Layer 4 of a small transformer language model trained on English Wikipedia (14 layers, counted from 0, width 128).
A neuron's activation on a vector x is GELU(weights . x), where the dot is the dot product.
The model reads these tokens: "ign" "ments" " upon" " request" " both" " from" " its" " super" "vis" "ing" " mini" "str" "ies" " and" " from" " other" " mini"

The vector x that enters this layer's MLP at each token. A number n stands for n times 0.033.
0 "ign": 11 -7 62 4 8 -25 -9 -7 40 -23 -9 53 50 12 -10 20 -16 14 7 18 7 -12 19 11 46 -23 -2 3 16 -31 -2 2 16 -24 -34 -35 6 -18 -16 49 7 42 24 4 -7 -24 -42 -36 14 -21 -16 28 7 30 -54 -29 -22 -17 4 47 -2 -20 21 -41 5 0 0 6 -4 53 -41 2 37 29 21 24 26 40 -16 72 -20 5 17 -6 40 41 1 -14 -16 30 14 -27 -17 -38 -20 -43 77 -59 11 -60 12 -56 24 -16 -23 -7 2 6 40 20 -35 -10 -14 -44 3 -15 -4 12 23 -12 4 -19 5 -33 13 -68 43 -49
1 "ments": 4 -3 18 -14 -21 -52 -12 13 29 -49 -8 20 43 18 -26 16 -34 -3 -9 51 14 29 55 35 19 -23 16 22 -5 -35 9 20 33 -28 -16 8 -10 0 -5 36 6 15 -17 13 -24 -16 -62 -59 -2 -38 39 6 -1 9 -33 -11 -30 -9 -9 34 -4 -15 31 -26 15 -35 -29 -25 -9 68 -4 -15 42 36 14 27 5 33 -15 75 -18 8 5 -3 15 39 0 23 -8 31 11 -25 -26 -24 -10 -38 54 -84 6 -33 41 -8 20 19 -23 16 24 4 13 27 -9 -11 -20 -21 16 -6 -30 14 6 -64 26 -8 36 -1 13 -45 25 -57
2 " upon": 7 -36 28 -12 -30 -77 -22 -21 34 -13 -9 11 13 -7 3 9 -30 7 -27 54 20 4 38 16 12 -7 15 21 0 -11 4 17 12 -40 -31 13 -26 -4 14 44 2 37 20 13 -4 2 -36 -13 8 -17 6 7 3 33 -54 -4 -21 7 4 3 25 -54 18 -46 -47 -27 -8 -9 12 31 -1 7 22 -2 26 7 15 43 -4 43 10 -21 -2 -8 45 -40 16 28 -6 4 15 6 -21 5 -19 12 9 -49 11 -53 -6 -35 23 -13 -35 34 38 1 4 38 5 6 0 -31 12 -44 -11 43 4 -18 23 24 40 1 11 -32 -3 -21
3 " request": 2 -28 25 14 -8 -24 19 -23 -29 -36 -23 14 37 -62 -7 62 -9 25 -10 51 2 -35 45 42 26 -8 47 19 -7 -4 36 -1 -9 -15 -19 -20 4 25 21 59 7 63 22 -36 -16 -29 -31 -30 24 -18 -11 -15 5 1 -55 -16 -37 11 -12 30 55 12 -1 -61 -10 -35 -7 -22 -7 80 -13 6 5 25 72 13 -1 41 -20 16 -4 -15 -3 20 45 -21 -26 15 -41 33 8 -17 -27 -45 -4 -15 12 -32 -13 -6 55 -37 1 -12 -15 -5 20 -1 46 -6 12 16 -14 -45 34 -33 -21 12 -10 -8 -1 18 -6 1 33 -25 41 -55
4 " both": -17 -31 34 -33 -34 -61 -9 -29 12 -46 18 5 30 -24 10 14 -44 34 -59 15 29 19 10 70 36 6 26 -1 -8 -14 29 -7 35 -19 -2 -4 -17 29 -5 1 -1 32 34 -6 -42 -19 -42 5 34 -4 -7 26 7 5 -21 -7 -34 -18 -14 -3 34 -66 18 6 -35 -33 -7 -1 -14 51 6 20 0 -4 5 12 35 65 9 25 -22 -8 -21 0 1 3 9 17 -17 0 10 -3 -32 29 -11 -9 14 -42 -9 -47 31 -12 -12 -13 -13 14 32 44 38 25 -8 13 6 -16 44 -33 -12 5 31 -10 0 35 1 9 2 -30 29 -64
5 " from": -2 -8 34 8 -16 -93 -30 -24 12 -14 12 14 35 -12 30 29 -22 9 4 36 17 20 22 37 19 -18 -2 13 34 -36 -7 13 10 -3 -29 -3 -3 -1 19 20 -3 21 23 -4 -5 -23 -26 -16 -3 -7 17 20 -4 23 -46 -8 -28 9 0 29 13 -51 8 -22 -50 -6 -9 -6 -16 26 6 22 44 -6 -19 17 12 45 -3 37 6 -17 -12 -2 13 -37 15 6 1 21 -14 -9 -3 9 -50 -8 -2 -33 6 -42 1 -19 21 -22 -24 9 27 13 -4 2 0 -5 -6 -7 2 -48 7 51 16 -15 14 19 25 -3 11 -18 12 -17
6 " its": 0 -16 18 -10 -25 -93 -38 -18 12 -26 -10 14 48 -20 28 26 -22 17 -15 29 37 19 8 1 12 6 13 5 38 -25 -18 11 -17 -13 4 19 6 5 1 28 8 37 20 -17 2 -39 -19 -31 10 -15 4 37 13 15 -20 -26 -32 22 11 13 17 -45 18 -12 -42 -1 11 -14 -19 40 9 9 15 19 -13 12 21 21 -20 37 23 -14 -18 19 10 -19 -8 -32 -6 2 7 -17 -19 11 -17 -25 23 -9 5 -22 18 -17 9 4 -41 -2 20 14 11 -8 4 -26 5 -5 -2 -21 -11 53 35 -23 0 34 9 -5 -11 10 26 -38
7 " super": -40 9 17 -7 -6 -37 -10 -9 -35 -27 0 -7 34 -3 6 26 -43 9 20 18 12 33 23 49 -21 14 18 14 48 -20 -19 16 -17 -43 0 -12 -24 -24 -25 42 13 53 53 -31 -14 -9 -21 -23 10 -19 -18 10 80 34 9 -34 -3 21 36 9 25 -17 22 -33 -9 -36 10 -15 18 -6 -20 30 19 76 -5 22 -4 18 -31 9 42 -21 -6 24 50 -31 -13 -1 47 53 -20 -11 -16 22 -12 6 7 -43 -1 -30 32 -25 14 -2 -32 -2 -17 -33 -32 -17 32 12 -8 -41 28 -13 3 40 24 -62 -9 -3 0 -40 -1 -57 5 -68
8 "vis": 6 3 14 6 6 -27 -33 -43 3 -38 -32 -4 6 -11 4 41 -34 10 37 -12 9 -30 36 13 26 12 15 36 -6 -14 39 28 -17 6 -6 -9 33 -26 30 56 -31 31 -5 -4 -5 20 -65 -47 12 -52 24 9 37 -9 -15 5 -9 25 2 33 54 -14 57 -35 -29 -27 -27 8 -7 31 1 12 15 22 33 34 27 14 -20 22 15 -14 -6 27 19 42 -52 8 14 -6 0 -18 -34 -63 -4 -17 50 -70 28 1 10 -34 33 -5 10 -9 -55 2 -10 12 -24 20 5 -60 42 -24 -41 5 -11 -29 37 21 -16 -10 2 -22 37 -47
9 "ing": -8 -7 5 -16 -16 -61 -27 -8 57 -21 -9 7 7 1 4 15 -56 -15 1 1 38 23 40 5 26 -23 10 29 31 -55 15 -2 19 8 -36 26 -25 5 -4 1 -8 29 9 -20 -43 -13 -27 -38 22 -27 25 12 32 26 -26 -52 -42 -9 -2 18 46 -16 11 -43 -15 -49 -12 -4 -12 26 9 19 24 19 25 48 39 -26 -17 52 -1 -10 2 43 16 61 13 31 -11 2 14 16 -41 -19 -23 -23 19 -27 6 -43 49 -44 -31 -11 0 -2 29 -9 15 29 12 1 -6 5 55 -31 -22 2 7 -35 14 32 54 -27 4 -37 14 -26
10 " mini": -23 25 36 20 -8 -33 -6 -45 -1 -53 -15 -16 42 -28 -28 20 -47 36 -7 29 -23 18 15 -3 4 -22 42 -4 52 -6 -6 9 -4 -33 -19 -11 -28 6 -51 52 16 49 54 -13 -10 -31 -32 -66 23 -38 0 -8 26 -3 -14 -45 -22 1 -10 13 47 -43 36 -48 16 -5 -3 15 -15 42 -47 1 16 30 9 16 -21 59 -18 53 22 -19 -16 19 66 13 -13 -17 15 37 -33 -4 -26 29 -7 -10 -11 -12 13 -7 59 4 13 5 -9 40 -34 -13 7 -23 49 6 -16 -57 4 -15 -1 30 38 -42 -11 24 18 -21 35 -23 18 -24
11 "str": 3 -34 17 15 -9 -33 -29 39 37 -10 5 36 38 -22 8 -2 -51 11 4 -31 13 34 20 25 -41 -10 31 2 30 -20 31 15 1 11 -3 29 -17 -25 -50 1 0 -4 -38 10 8 -2 -51 3 6 -10 -14 -8 46 47 -22 -11 -31 15 8 11 47 -47 51 6 -3 -22 -21 2 -7 29 -34 28 36 46 9 63 -12 37 11 78 9 -15 -25 24 42 30 -1 -18 -9 15 34 -50 -43 -3 -10 -38 28 -70 23 -51 -55 -34 26 -6 -4 2 -21 -14 14 33 0 5 -7 -25 28 -7 -34 4 25 -52 21 -14 -13 -34 12 -7 -6 -61
12 "ies": -14 10 6 28 -8 -64 1 -23 33 -53 -4 14 45 25 -7 9 -46 1 15 32 47 16 59 29 18 -35 19 23 -13 -45 9 38 11 11 -13 17 -8 -5 -25 12 -44 -6 -1 10 -12 1 -60 -41 -6 -26 53 -18 9 21 -12 -38 -7 7 2 16 1 -40 43 -33 12 -12 -24 5 -28 21 16 -18 41 24 23 39 -12 6 -22 25 -29 -15 -2 17 34 52 8 -8 -34 17 0 -4 8 -16 -23 -38 40 -49 19 -47 39 -18 21 14 -19 41 33 -10 -19 27 -20 1 -13 1 36 -6 -37 -3 11 -36 14 -12 30 14 -24 -20 39 -34
13 " and": 10 -18 -10 -10 -22 -73 -19 -57 20 -7 13 -5 12 0 -10 12 -54 -16 5 4 49 2 38 14 -10 -4 3 7 34 -25 2 37 3 -35 15 25 -12 6 -15 9 2 45 67 2 -15 -5 -15 -14 24 0 18 0 24 37 -7 -45 -24 -2 -11 -10 10 -23 17 -20 -43 -47 -1 -14 11 30 16 14 38 34 4 -6 53 -8 -15 49 -8 -23 -3 40 8 20 -14 12 4 11 -22 17 -15 -6 -30 6 15 -32 23 -70 58 16 14 -18 16 22 -14 23 -2 23 3 -6 -56 -3 5 -41 -62 11 1 -24 7 20 23 7 27 -22 15 -22
14 " from": -17 -1 25 22 -10 -95 -24 -37 17 -3 29 20 21 -24 21 36 -34 -2 0 43 23 13 31 32 28 -27 4 5 29 -52 -23 11 11 -2 -27 -2 -10 -1 15 24 5 9 31 -15 1 -22 -13 -22 -3 -12 34 19 -5 9 -39 -11 -9 15 -2 17 23 -42 14 -25 -40 -6 -5 3 -17 25 17 25 46 7 -17 15 2 41 -3 21 5 -15 -2 6 22 -23 -6 17 7 18 -17 -10 5 3 -35 -4 -1 -38 8 -42 22 -13 15 -31 -8 9 16 10 -15 -1 8 0 -9 -6 -14 -66 0 43 12 6 3 13 22 -5 14 -25 12 -8
15 " other": -17 -25 43 -4 -13 -63 3 -31 -4 -26 3 13 36 -9 40 25 -49 2 -37 2 44 24 28 54 8 7 16 -42 39 -3 -31 -1 18 -2 -4 18 -6 -10 -18 22 24 61 28 -18 -6 -27 -24 23 4 -4 9 -8 -17 6 3 -28 -10 5 35 3 11 -30 21 11 5 11 11 -27 -22 53 -4 20 31 32 -7 13 -4 35 11 21 10 -14 12 35 -4 -9 14 -43 -26 11 3 -44 3 9 -10 -35 30 -54 11 -32 58 -18 17 3 -31 -5 10 52 56 -28 27 17 -32 -35 -11 -34 -26 10 2 10 2 -3 -19 -24 -4 -36 -10 -69
16 " mini": -31 26 26 22 -10 -29 5 -42 1 -50 -17 -14 58 -33 -23 25 -38 42 2 21 -14 23 0 -20 5 -27 27 -24 34 -7 -2 11 6 -22 -22 -15 -45 -1 -36 36 39 39 47 -29 -8 -35 -44 -71 9 -40 -1 -10 15 8 -11 -33 -17 6 -14 24 55 -48 73 -36 19 3 -9 5 -16 50 -22 7 13 46 -14 17 -27 39 -17 57 32 -18 -11 25 59 2 -26 -16 17 51 -28 -5 -6 22 -13 -5 7 -18 12 2 53 -11 16 10 -8 23 -43 -8 -7 -38 55 1 -2 -47 -7 -12 -6 27 42 -44 -17 19 7 -22 33 -1 24 -25

Each question shows the input weights of one neuron of the MLP. A number n stands for n times 0.0073.

n36: 6 -8 28 19 14 9 -36 30 -2 14 30 -21 -7 19 0 3 19 6 0 2 -37 11 -17 -5 -12 10 3 12 8 12 3 -6 0 -21 -6 7 24 8 18 9 -7 13 -19 -15 -3 -11 18 -15 -28 17 -12 -20 -20 5 -34 9 9 -10 38 13 33 -20 7 -19 9 25 10 31 -22 -4 -6 -39 0 4 7 -5 -2 4 17 13 8 12 19 -23 0 -15 -31 -3 24 15 -13 -1 19 -9 8 38 27 -27 13 -5 -24 6 -8 11 -6 9 7 2 16 4 -1 -10 -18 -4 -12 -29 -3 12 -33 -20 4 -14 1 -25 -4 -34 -13 10
Its two highest activations, in order, are on tokens 0 "ign", 2 " upon"

n76: -4 10 10 7 -26 -2 6 3 -20 6 -2 -9 -13 0 -17 17 2 13 -6 2 28 2 2 -5 -5 -4 23 10 -5 -2 1 -22 1 12 1 -6 3 6 2 24 10 -28 19 25 2 -23 35 12 -6 -26 6 1 -15 -35 -1 -11 21 15 -22 20 -25 -9 0 15 0 -16 27 -9 12 -10 -28 7 18 2 22 4 -14 23 7 -5 6 19 -5 -3 21 -7 10 15 15 -11 4 -5 -9 -12 12 -16 -17 -7 6 8 6 0 7 4 -12 23 13 -19 -2 1 -7 13 -15 8 -5 21 11 -1 19 12 15 -1 -17 -26 -11 13 16 16
On which three tokens does it fire most, strongest first? 10 " mini", 3 " request", 14 " from"

n37: 0 6 -18 57 -12 -12 9 -26 6 15 -17 -9 -27 6 18 33 19 44 41 -16 4 4 25 23 -6 6 -22 60 15 -7 30 11 -18 -6 33 -59 51 -22 4 -43 20 -13 24 53 37 -41 -13 -9 16 -60 38 -14 11 2 -1 -23 20 -18 -17 -46 1 3 -34 0 3 -5 -29 34 4 -20 9 -41 -15 -16 -9 0 -4 -29 1 -29 33 11 -18 2 11 -3 6 5 41 14 37 -38 19 18 -15 2 -10 6 26 1 -1 -30 15 -9 -3 -7 4 -22 9 12 8 -3 9 -9 -23 -17 -14 -12 -31 -39 -17 -6 -34 -40 -15 16 24 32
On which token does it fire most? 8 "vis"

n110: 5 -31 -12 -20 -7 8 1 9 -18 0 -53 -9 -25 12 2 18 -16 -38 30 -14 -9 26 14 14 13 20 -9 -25 6 21 8 -2 13 5 14 -16 1 -15 12 -5 0 -12 -17 14 -17 -19 -17 -13 4 -18 8 -5 -10 -46 16 -14 -20 -24 6 9 -13 -4 10 -8 12 26 -48 8 16 1 8 9 12 -39 -5 9 -5 0 11 -5 32 2 15 27 10 -1 3 -1 1 28 36 -1 2 12 6 -23 -6 -10 20 7 17 5 28 -18 -29 -4 -11 -19 -2 22 -7 -22 3 -15 10 6 -16 51 -3 -18 -14 -2 30 -16 -7 2 -8 -8
Its two highest activations, in order, are on tokens 1 "ments", 8 "vis"

n31: 9 34 -7 16 12 21 -5 19 -27 -4 -28 9 6 18 -4 -7 23 -8 7 -30 21 2 19 14 43 -24 -8 19 3 17 22 52 -11 15 -16 -1 -8 -6 31 -21 -10 -12 -45 -7 21 9 -35 -1 30 34 -35 23 -17 -46 12 13 45 10 1 -7 -47 -13 -30 43 0 -24 19 6 18 -16 -21 -9 -34 25 5 -24 0 -37 -25 9 0 -9 38 -26 7 20 12 -22 6 -45 40 -6 -20 8 -27 -29 18 -8 6 12 19 -30 20 -8 24 -16 8 -2 -13 43 15 -19 -24 3 7 53 -34 -32 -10 -10 29 13 -29 5 -29 -1 1 -19
Its two highest activations, in order, are on tokens 8 "vis", 12 "ies"

n80: 3 -15 -12 -3 -23 5 -33 10 16 -21 18 4 -39 21 1 2 19 -27 14 11 16 15 20 7 36 6 -13 -11 9 -31 15 -31 17 26 2 -19 -11 -5 13 -5 9 -8 -11 -1 6 -19 17 -37 6 -33 22 -10 4 -8 14 -10 -2 -2 -9 -7 -6 3 -13 22 -8 -3 -35 5 10 -26 28 8 0 -28 -2 -18 15 8 17 -20 -5 -12 -8 6 15 3 -13 11 36 3 15 10 -16 -2 26 18 -18 -2 33 24 21 -8 -9 8 -20 4 -8 0 9 -16 -22 -28 20 5 11 23 18 15 -23 23 -19 2 -12 15 -1 7 -15 -19
On which token does it fire most? 9 "ing"

n253: -14 9 6 -5 -30 -16 -11 -9 13 11 -8 -2 4 20 -29 4 1 20 9 7 42 8 9 12 -6 11 -8 -17 -6 5 -15 17 -2 -23 -4 -17 -24 18 36 9 -29 -22 -12 0 -30 -9 9 25 -20 13 25 -19 61 -35 -4 15 1 24 -8 -13 -16 5 -50 -18 9 -2 29 -29 58 -8 -2 12 32 31 -28 -26 23 -4 1 0 -60 11 7 -2 -32 -3 8 -14 -40 15 3 8 26 -16 -4 8 -12 6 -2 -17 -33 30 -8 -15 7 -15 36 2 -17 18 19 -12 36 11 -1 8 -15 39 -4 22 9 -10 -9 -34 1 43 8 -1
Its two highest activations, in order, are on tokens 13 " and", 5 " from"

n107: -5 11 -20 35 5 -11 -15 -8 4 26 -35 -19 -4 0 10 56 1 -24 0 12 35 53 -9 -18 -12 3 -50 -44 3 34 -13 22 -23 49 1 -11 28 9 22 -17 20 -5 -3 10 1 -7 26 23 14 2 12 -16 -16 32 7 -20 -14 -5 -24 -8 -22 15 8 2 -67 -18 -21 -9 -43 9 11 -51 -14 -1 20 29 15 -28 -23 -30 -9 2 41 15 -26 39 -12 31 -51 14 -27 -12 17 -9 8 19 -50 59 10 17 -17 19 -12 -23 25 -39 12 -3 48 12 -10 -13 -9 -28 -3 -11 -6 4 12 -8 14 12 20 14 24 34 -10 -13
On which token does it fire most? 13 " and"

n338: -1 -3 -1 -21 -24 17 -7 35 -12 4 1 -16 8 -2 -2 10 -40 -23 9 17 31 2 -40 0 -5 24 -19 -24 7 7 28 21 -11 31 -3 -16 4 35 -10 16 24 -16 -42 0 -4 -18 14 4 -9 15 32 22 -37 -1 23 5 -40 -18 36 -2 -23 31 25 -26 6 22 -34 -52 -22 1 33 -30 -5 32 -28 13 -1 -16 9 13 16 33 25 -30 9 -12 -8 -26 -20 -8 14 -6 -10 40 -6 5 -6 -35 -24 -6 -24 32 19 -28 -11 7 18 14 18 -4 -37 -4 -28 13 -11 -15 -28 34 -17 -14 36 26 -7 -7 -23 -6 7 12
On which token does it fire most? 1 "ments"

n192: 12 -27 -32 -9 21 16 42 9 5 16 -2 15 -16 22 -9 -8 11 -6 -3 -19 11 -9 -3 4 9 -24 -1 6 -18 1 -30 5 -6 -19 21 -6 3 4 -10 3 29 -16 -18 37 5 -2 8 -21 14 8 6 -4 21 -40 -25 -4 -11 -50 20 -1 15 -8 24 -31 -6 1 -42 -4 1 22 17 -21 -19 1 -14 36 7 5 -7 -5 -44 1 25 -11 -16 -13 32 -27 -3 2 30 7 3 -1 2 5 -3 -34 27 -24 -5 22 14 10 17 5 -12 22 20 14 10 3 12 15 -13 4 -5 16 -14 10 19 2 -12 18 30 -5 -18 32
On which three tokens does it fire most, strongest first? 1 "ments", 0 "ign", 2 " upon"

n48: -8 -10 26 16 -7 -55 13 4 20 -1 -19 -9 18 32 13 1 13 -7 -7 -12 -30 2 -24 -31 8 10 -19 -19 5 -12 -12 -20 8 -1 1 -29 -12 -11 30 19 -47 36 -7 -6 -25 -4 -4 7 -10 21 61 -13 -7 -11 -16 21 10 9 13 9 -30 20 -14 -6 20 28 -10 -1 36 -12 12 -18 14 5 0 -19 -9 -23 -17 -29 -21 47 27 12 18 6 -21 -21 2 -14 -10 13 54 25 29 9 -1 -3 -4 35 -15 12 -22 -13 10 -1 -16 -10 19 4 -10 -18 -16 37 22 -33 -22 6 -17 -35 8 -13 30 -2 -30 2 18 10
On which token does it fire most? 12 "ies"

n187: -45 20 25 -4 16 0 -7 7 -15 -6 12 -11 -26 -5 21 16 -19 -52 13 -17 -6 4 -40 -40 5 -14 -23 -7 18 -40 34 1 13 12 15 28 15 -14 52 1 -4 -17 34 -24 17 -19 14 -4 12 42 -15 -17 -20 -12 -15 -5 25 21 38 3 -12 18 1 22 14 5 9 17 -31 -54 45 6 0 -15 -11 -9 5 11 -38 9 -19 -15 -25 15 -2 7 43 -18 14 1 -3 25 -20 -24 -8 -5 -18 21 -25 0 -8 -18 2 -12 9 -20 15 -17 36 18 -43 -41 -14 3 -5 13 4 -19 -8 -23 26 3 34 -31 56 24 -2 -27
On which token does it fire most? 9 "ing"

n182: -10 24 16 11 -5 1 19 -51 -38 13 0 -33 -29 -2 20 -1 11 20 49 -49 24 28 -14 6 -28 2 34 20 22 -3 27 -8 -6 4 -4 -26 10 -50 39 -17 19 -2 -33 -7 31 -12 -4 -8 -1 -15 -56 26 -11 -7 -16 -24 21 16 64 27 -4 -2 -18 1 12 -1 -26 -13 5 -52 -1 6 -2 34 -9 8 19 -20 -2 -33 18 3 33 -17 28 -22 -2 -32 38 -20 22 24 15 47 16 15 -6 -12 14 -8 -6 -20 -9 46 -29 7 26 3 -13 23 -26 -24 16 -37 -5 -10 -3 8 -15 4 6 -21 15 -21 -18 21 -10 -38
On which token does it fire most? 7 " super"

n302: -8 18 18 6 -22 0 -23 15 4 29 4 32 -29 5 -14 5 -5 -37 -25 -4 8 -6 7 12 -6 12 -22 41 6 -20 7 11 -22 1 -8 -9 -2 13 -3 -20 3 -22 -2 -10 -5 -34 -9 20 -19 14 9 -12 21 -20 33 4 3 26 4 -29 12 7 -3 -36 12 25 7 12 -6 13 -37 3 33 -25 3 -31 16 -7 -5 21 8 -11 21 -21 -42 -10 -1 -13 25 -5 21 -8 -13 -12 29 -18 27 22 41 16 -33 -22 27 -24 -18 27 -2 -9 10 11 -3 -3 31 19 -7 22 -39 24 3 17 13 2 -19 24 -8 -5 -34 -12
On which token does it fire most? 11 "str"

n329: -8 3 34 11 -13 9 -18 27 -16 26 -27 31 14 -16 13 -40 4 24 -2 10 25 22 -34 5 -3 2 -4 13 10 15 22 -44 -22 -16 -10 -1 -17 -1 -15 -1 -49 45 -9 -20 14 -13 -2 6 -11 -23 23 24 -10 2 -20 9 -44 3 -17 -36 -10 -1 -9 29 -15 -10 10 28 4 30 -18 11 -21 -4 -25 1 -40 11 8 -20 7 -6 37 6 -23 -9 35 -1 -11 -13 -16 -34 2 9 16 -4 -13 11 -31 21 -25 13 -48 31 -7 -20 34 5 -14 -20 -5 -18 0 14 11 16 34 5 12 2 9 8 35 -5 -9 -8 1 15
On which three tokens does it fire most, strongest first? 6 " its", 4 " both", 5 " from"

n231: -28 21 14 -10 19 19 -14 -17 31 8 4 5 -23 5 -16 -2 6 -20 7 -19 -18 22 -5 -13 9 26 20 13 9 -21 23 34 -5 -2 4 -33 27 -1 -7 -8 -3 -21 -10 -30 -18 -24 14 3 8 18 6 19 5 3 -26 -24 11 -15 12 -8 -26 38 -11 -5 29 -20 -13 26 -23 -40 -18 14 7 8 7 7 -2 1 7 -10 -9 13 -14 1 30 17 27 -2 0 -34 -4 1 6 10 5 7 -15 -10 7 24 -6 11 -17 9 7 6 -11 20 23 -21 -8 2 -35 -31 13 25 11 -28 -19 -9 -3 11 17 8 38 -11 -3 13
Its two highest activations, in order, are on tokens 9 "ing", 10 " mini"

n275: 41 22 6 2 20 -21 14 -4 -13 -29 -12 -61 43 16 19 35 42 -1 24 32 -29 -14 -40 -28 -4 -18 -18 4 -32 5 -6 5 5 6 -44 6 16 -48 35 -12 8 -28 -38 -26 18 -13 43 5 -13 6 35 -19 7 21 21 6 1 -27 -42 -6 34 46 37 15 19 27 -15 -15 -9 44 -14 -13 -10 -8 -47 8 3 15 14 18 19 -7 -9 -11 6 -23 32 -34 15 -3 -2 12 33 1 2 -19 26 -17 11 11 21 37 -39 -12 -23 -4 -13 16 16 18 0 5 -11 3 -19 -31 27 -22 -23 26 8 18 8 -51 -28 -12 5 6
Its two highest activations, in order, are on tokens 16 " mini", 15 " other"

n136: -30 22 0 -15 -15 6 -8 5 -18 -49 -14 0 45 7 -25 25 -19 -20 18 26 -32 -8 -9 -54 24 -14 -15 -9 -13 11 -26 35 -5 -11 21 4 1 16 -13 18 -11 1 -40 12 20 8 19 27 -17 0 -15 -2 -6 -4 -2 -21 19 -21 38 -7 -32 7 23 22 2 -30 13 -30 -4 7 -7 -8 -14 -24 12 17 -29 42 13 25 -14 -26 19 -4 -33 -3 9 -5 -36 25 16 20 13 7 50 3 -20 -13 32 -43 -26 1 -22 -21 27 -26 8 -1 14 48 8 5 22 -15 15 -10 34 -13 -13 47 -12 57 -25 -13 33 31 -5 11
On which token does it fire most? 2 " upon"

n49: -29 -24 11 10 -21 5 -16 -8 12 -29 4 -1 -13 -19 -15 16 20 -3 25 0 -23 -1 -19 -12 37 -16 25 16 -2 5 -16 9 -11 -2 38 -2 12 -7 -30 1 -27 -1 30 -2 -17 -13 20 -9 -21 20 -20 27 -4 -1 -22 18 1 9 28 13 -20 21 -12 18 25 -3 1 29 20 -5 28 1 -31 -21 -6 -32 -46 -2 15 11 12 23 24 13 11 -41 -34 17 8 8 -2 -30 -1 -21 -8 -10 0 -5 -45 -1 -6 8 9 44 -17 -11 11 -8 22 29 -33 2 4 -5 18 -2 -7 -9 -18 8 -36 -6 28 -13 1 1 32 13
On which token does it fire most? 3 " request"

n296: -10 -35 -26 -5 10 -25 -22 3 -6 -10 26 -38 -18 -27 19 5 21 30 1 6 33 -5 24 8 -15 -9 3 6 -27 -42 -2 18 -22 20 24 -5 12 22 -14 -23 13 -9 -28 22 -15 -12 -4 22 -6 18 10 0 -25 -16 -43 18 18 -17 -9 26 2 -19 -21 -21 -10 -6 -30 4 -14 -11 9 -22 3 2 5 59 6 11 6 25 38 19 -14 -20 -25 18 5 1 -3 -9 -7 27 8 31 -18 -6 -31 30 -9 30 -22 -16 -15 31 -23 20 25 23 -7 10 21 9 -11 1 10 14 13 7 -31 -4 -10 16 18 16 -4 12 -20 6
On which token does it fire most, and how strongly? 5 " from", at about 1.3

n352: -6 2 25 -13 38 -18 20 -4 23 -4 -19 -2 9 -9 8 -8 10 -6 13 -7 5 -8 -5 -27 -13 3 -3 -13 0 -5 -9 1 -22 7 2 -2 -7 7 -15 -25 7 4 10 21 -3 -32 -17 7 7 31 -30 -2 0 56 27 24 -4 0 10 11 -10 -26 -20 29 34 11 20 -11 -25 -22 11 -6 -36 -6 -2 -7 25 -18 17 16 8 0 23 -2 6 -19 4 -6 2 -3 22 -13 6 11 -25 -29 13 -35 -2 25 -17 -6 -4 5 21 19 -9 25 27 -4 -8 -7 24 -10 11 -16 25 -5 -10 -20 -25 -35 7 -19 7 21 -5 17
On which token does it fire most? 11 "str"

n105: 7 -16 27 10 32 -20 -2 -1 -32 9 -35 18 15 -19 9 33 21 -4 -9 32 12 4 -17 8 -15 2 11 -8 -17 13 2 -23 -24 21 18 -33 -1 10 8 -10 8 -19 -47 -21 11 -1 -2 18 45 15 15 -3 -16 4 12 33 7 7 16 24 24 34 -3 -2 33 -7 45 -24 -71 16 7 19 56 -3 28 -31 -8 -23 -27 -26 -3 -2 40 24 -32 -17 10 3 -29 7 -21 13 43 -11 13 -19 -18 -8 -14 26 -46 17 -3 -13 -16 25 -22 -50 32 3 -26 28 -24 4 -3 3 -16 4 14 30 0 -5 -9 -41 -39 35 9 16
On which token does it fire most, and how strongly? 3 " request", at about 1.3

n320: 26 27 -18 -5 -5 25 -5 -36 -39 5 -15 4 32 11 18 -38 -22 2 61 20 9 14 -6 -31 6 19 7 5 -19 2 -14 20 -18 -18 2 -1 26 5 15 -11 15 -14 13 -12 -1 -9 -16 -23 25 -10 -41 8 -1 16 4 19 16 28 44 6 -2 1 -3 -16 -15 46 -35 4 12 -30 -16 -17 6 7 -46 -9 -10 20 -12 2 15 -31 -33 -7 -4 9 -21 -10 39 2 -3 15 2 28 -2 27 -32 3 -1 20 20 4 16 10 -8 -24 -12 -14 5 2 21 12 5 -41 -13 1 5 12 -61 9 2 7 2 -18 -36 11 15 4
Its two highest activations, in order, are on tokens 7 " super", 16 " mini"

n142: 5 -15 -3 -15 -4 -27 -30 35 -3 14 -20 8 -23 -8 -15 30 10 26 -55 -35 45 1 12 -16 -17 -1 -6 -9 4 5 12 -6 -12 24 -18 -38 -24 35 -20 9 -5 -10 10 42 -14 -5 2 -23 -19 20 15 1 -11 -6 -3 -1 6 -31 21 14 15 -44 4 7 -6 -10 8 -3 -8 19 36 -18 -13 4 -13 6 26 25 20 14 0 10 -7 -26 -19 8 -5 5 0 12 -13 -18 -9 -3 10 -20 -17 5 9 11 -16 37 9 -4 24 12 31 -11 1 19 16 10 1 48 12 -5 -21 19 -26 -25 -26 -17 -15 8 -7 18 -28 16
On which token does it fire most? 4 " both"

n33: 17 8 8 -1 4 -18 -11 14 40 -26 -28 6 -35 26 -23 -4 -12 8 0 -16 48 3 -33 -32 -8 -25 28 14 -42 -15 -22 7 -26 -9 -50 -39 18 -31 -15 -15 -27 -7 -7 36 16 -5 -17 -15 -12 5 -3 19 17 27 14 -8 9 54 28 2 -7 6 -10 20 -13 1 -18 42 -3 -31 21 9 -24 24 20 8 15 -25 -20 36 11 17 -3 6 21 -35 41 1 6 23 10 0 20 -14 15 16 -16 -1 22 34 1 -31 5 21 -18 -24 -30 -6 -14 7 -36 4 14 33 -13 8 -11 -27 14 12 -14 45 7 5 -14 18 25 25
On which token does it fire most, and how strongly? 12 "ies", at about 1.1

n315: -2 -2 15 -3 10 -36 -3 23 -3 -8 5 -8 -12 1 -30 -10 3 28 27 7 -4 2 -12 19 30 22 -1 -3 -15 4 -21 -11 -20 -7 -39 -9 -1 14 18 -33 11 10 -21 22 6 6 20 9 12 -19 0 -31 -11 18 -4 17 -14 -11 16 10 -8 6 5 -15 7 14 -14 -14 -3 -30 -12 -27 5 5 -26 9 -23 17 -5 8 16 -6 -2 -3 -2 -39 12 34 2 24 2 34 9 -9 -38 13 -14 -1 -6 0 -10 14 -28 53 28 -23 20 22 -25 43 -7 18 19 -5 -7 -11 5 16 22 -18 9 -44 7 -27 0 4 60 1
On which token does it fire most? 5 " from"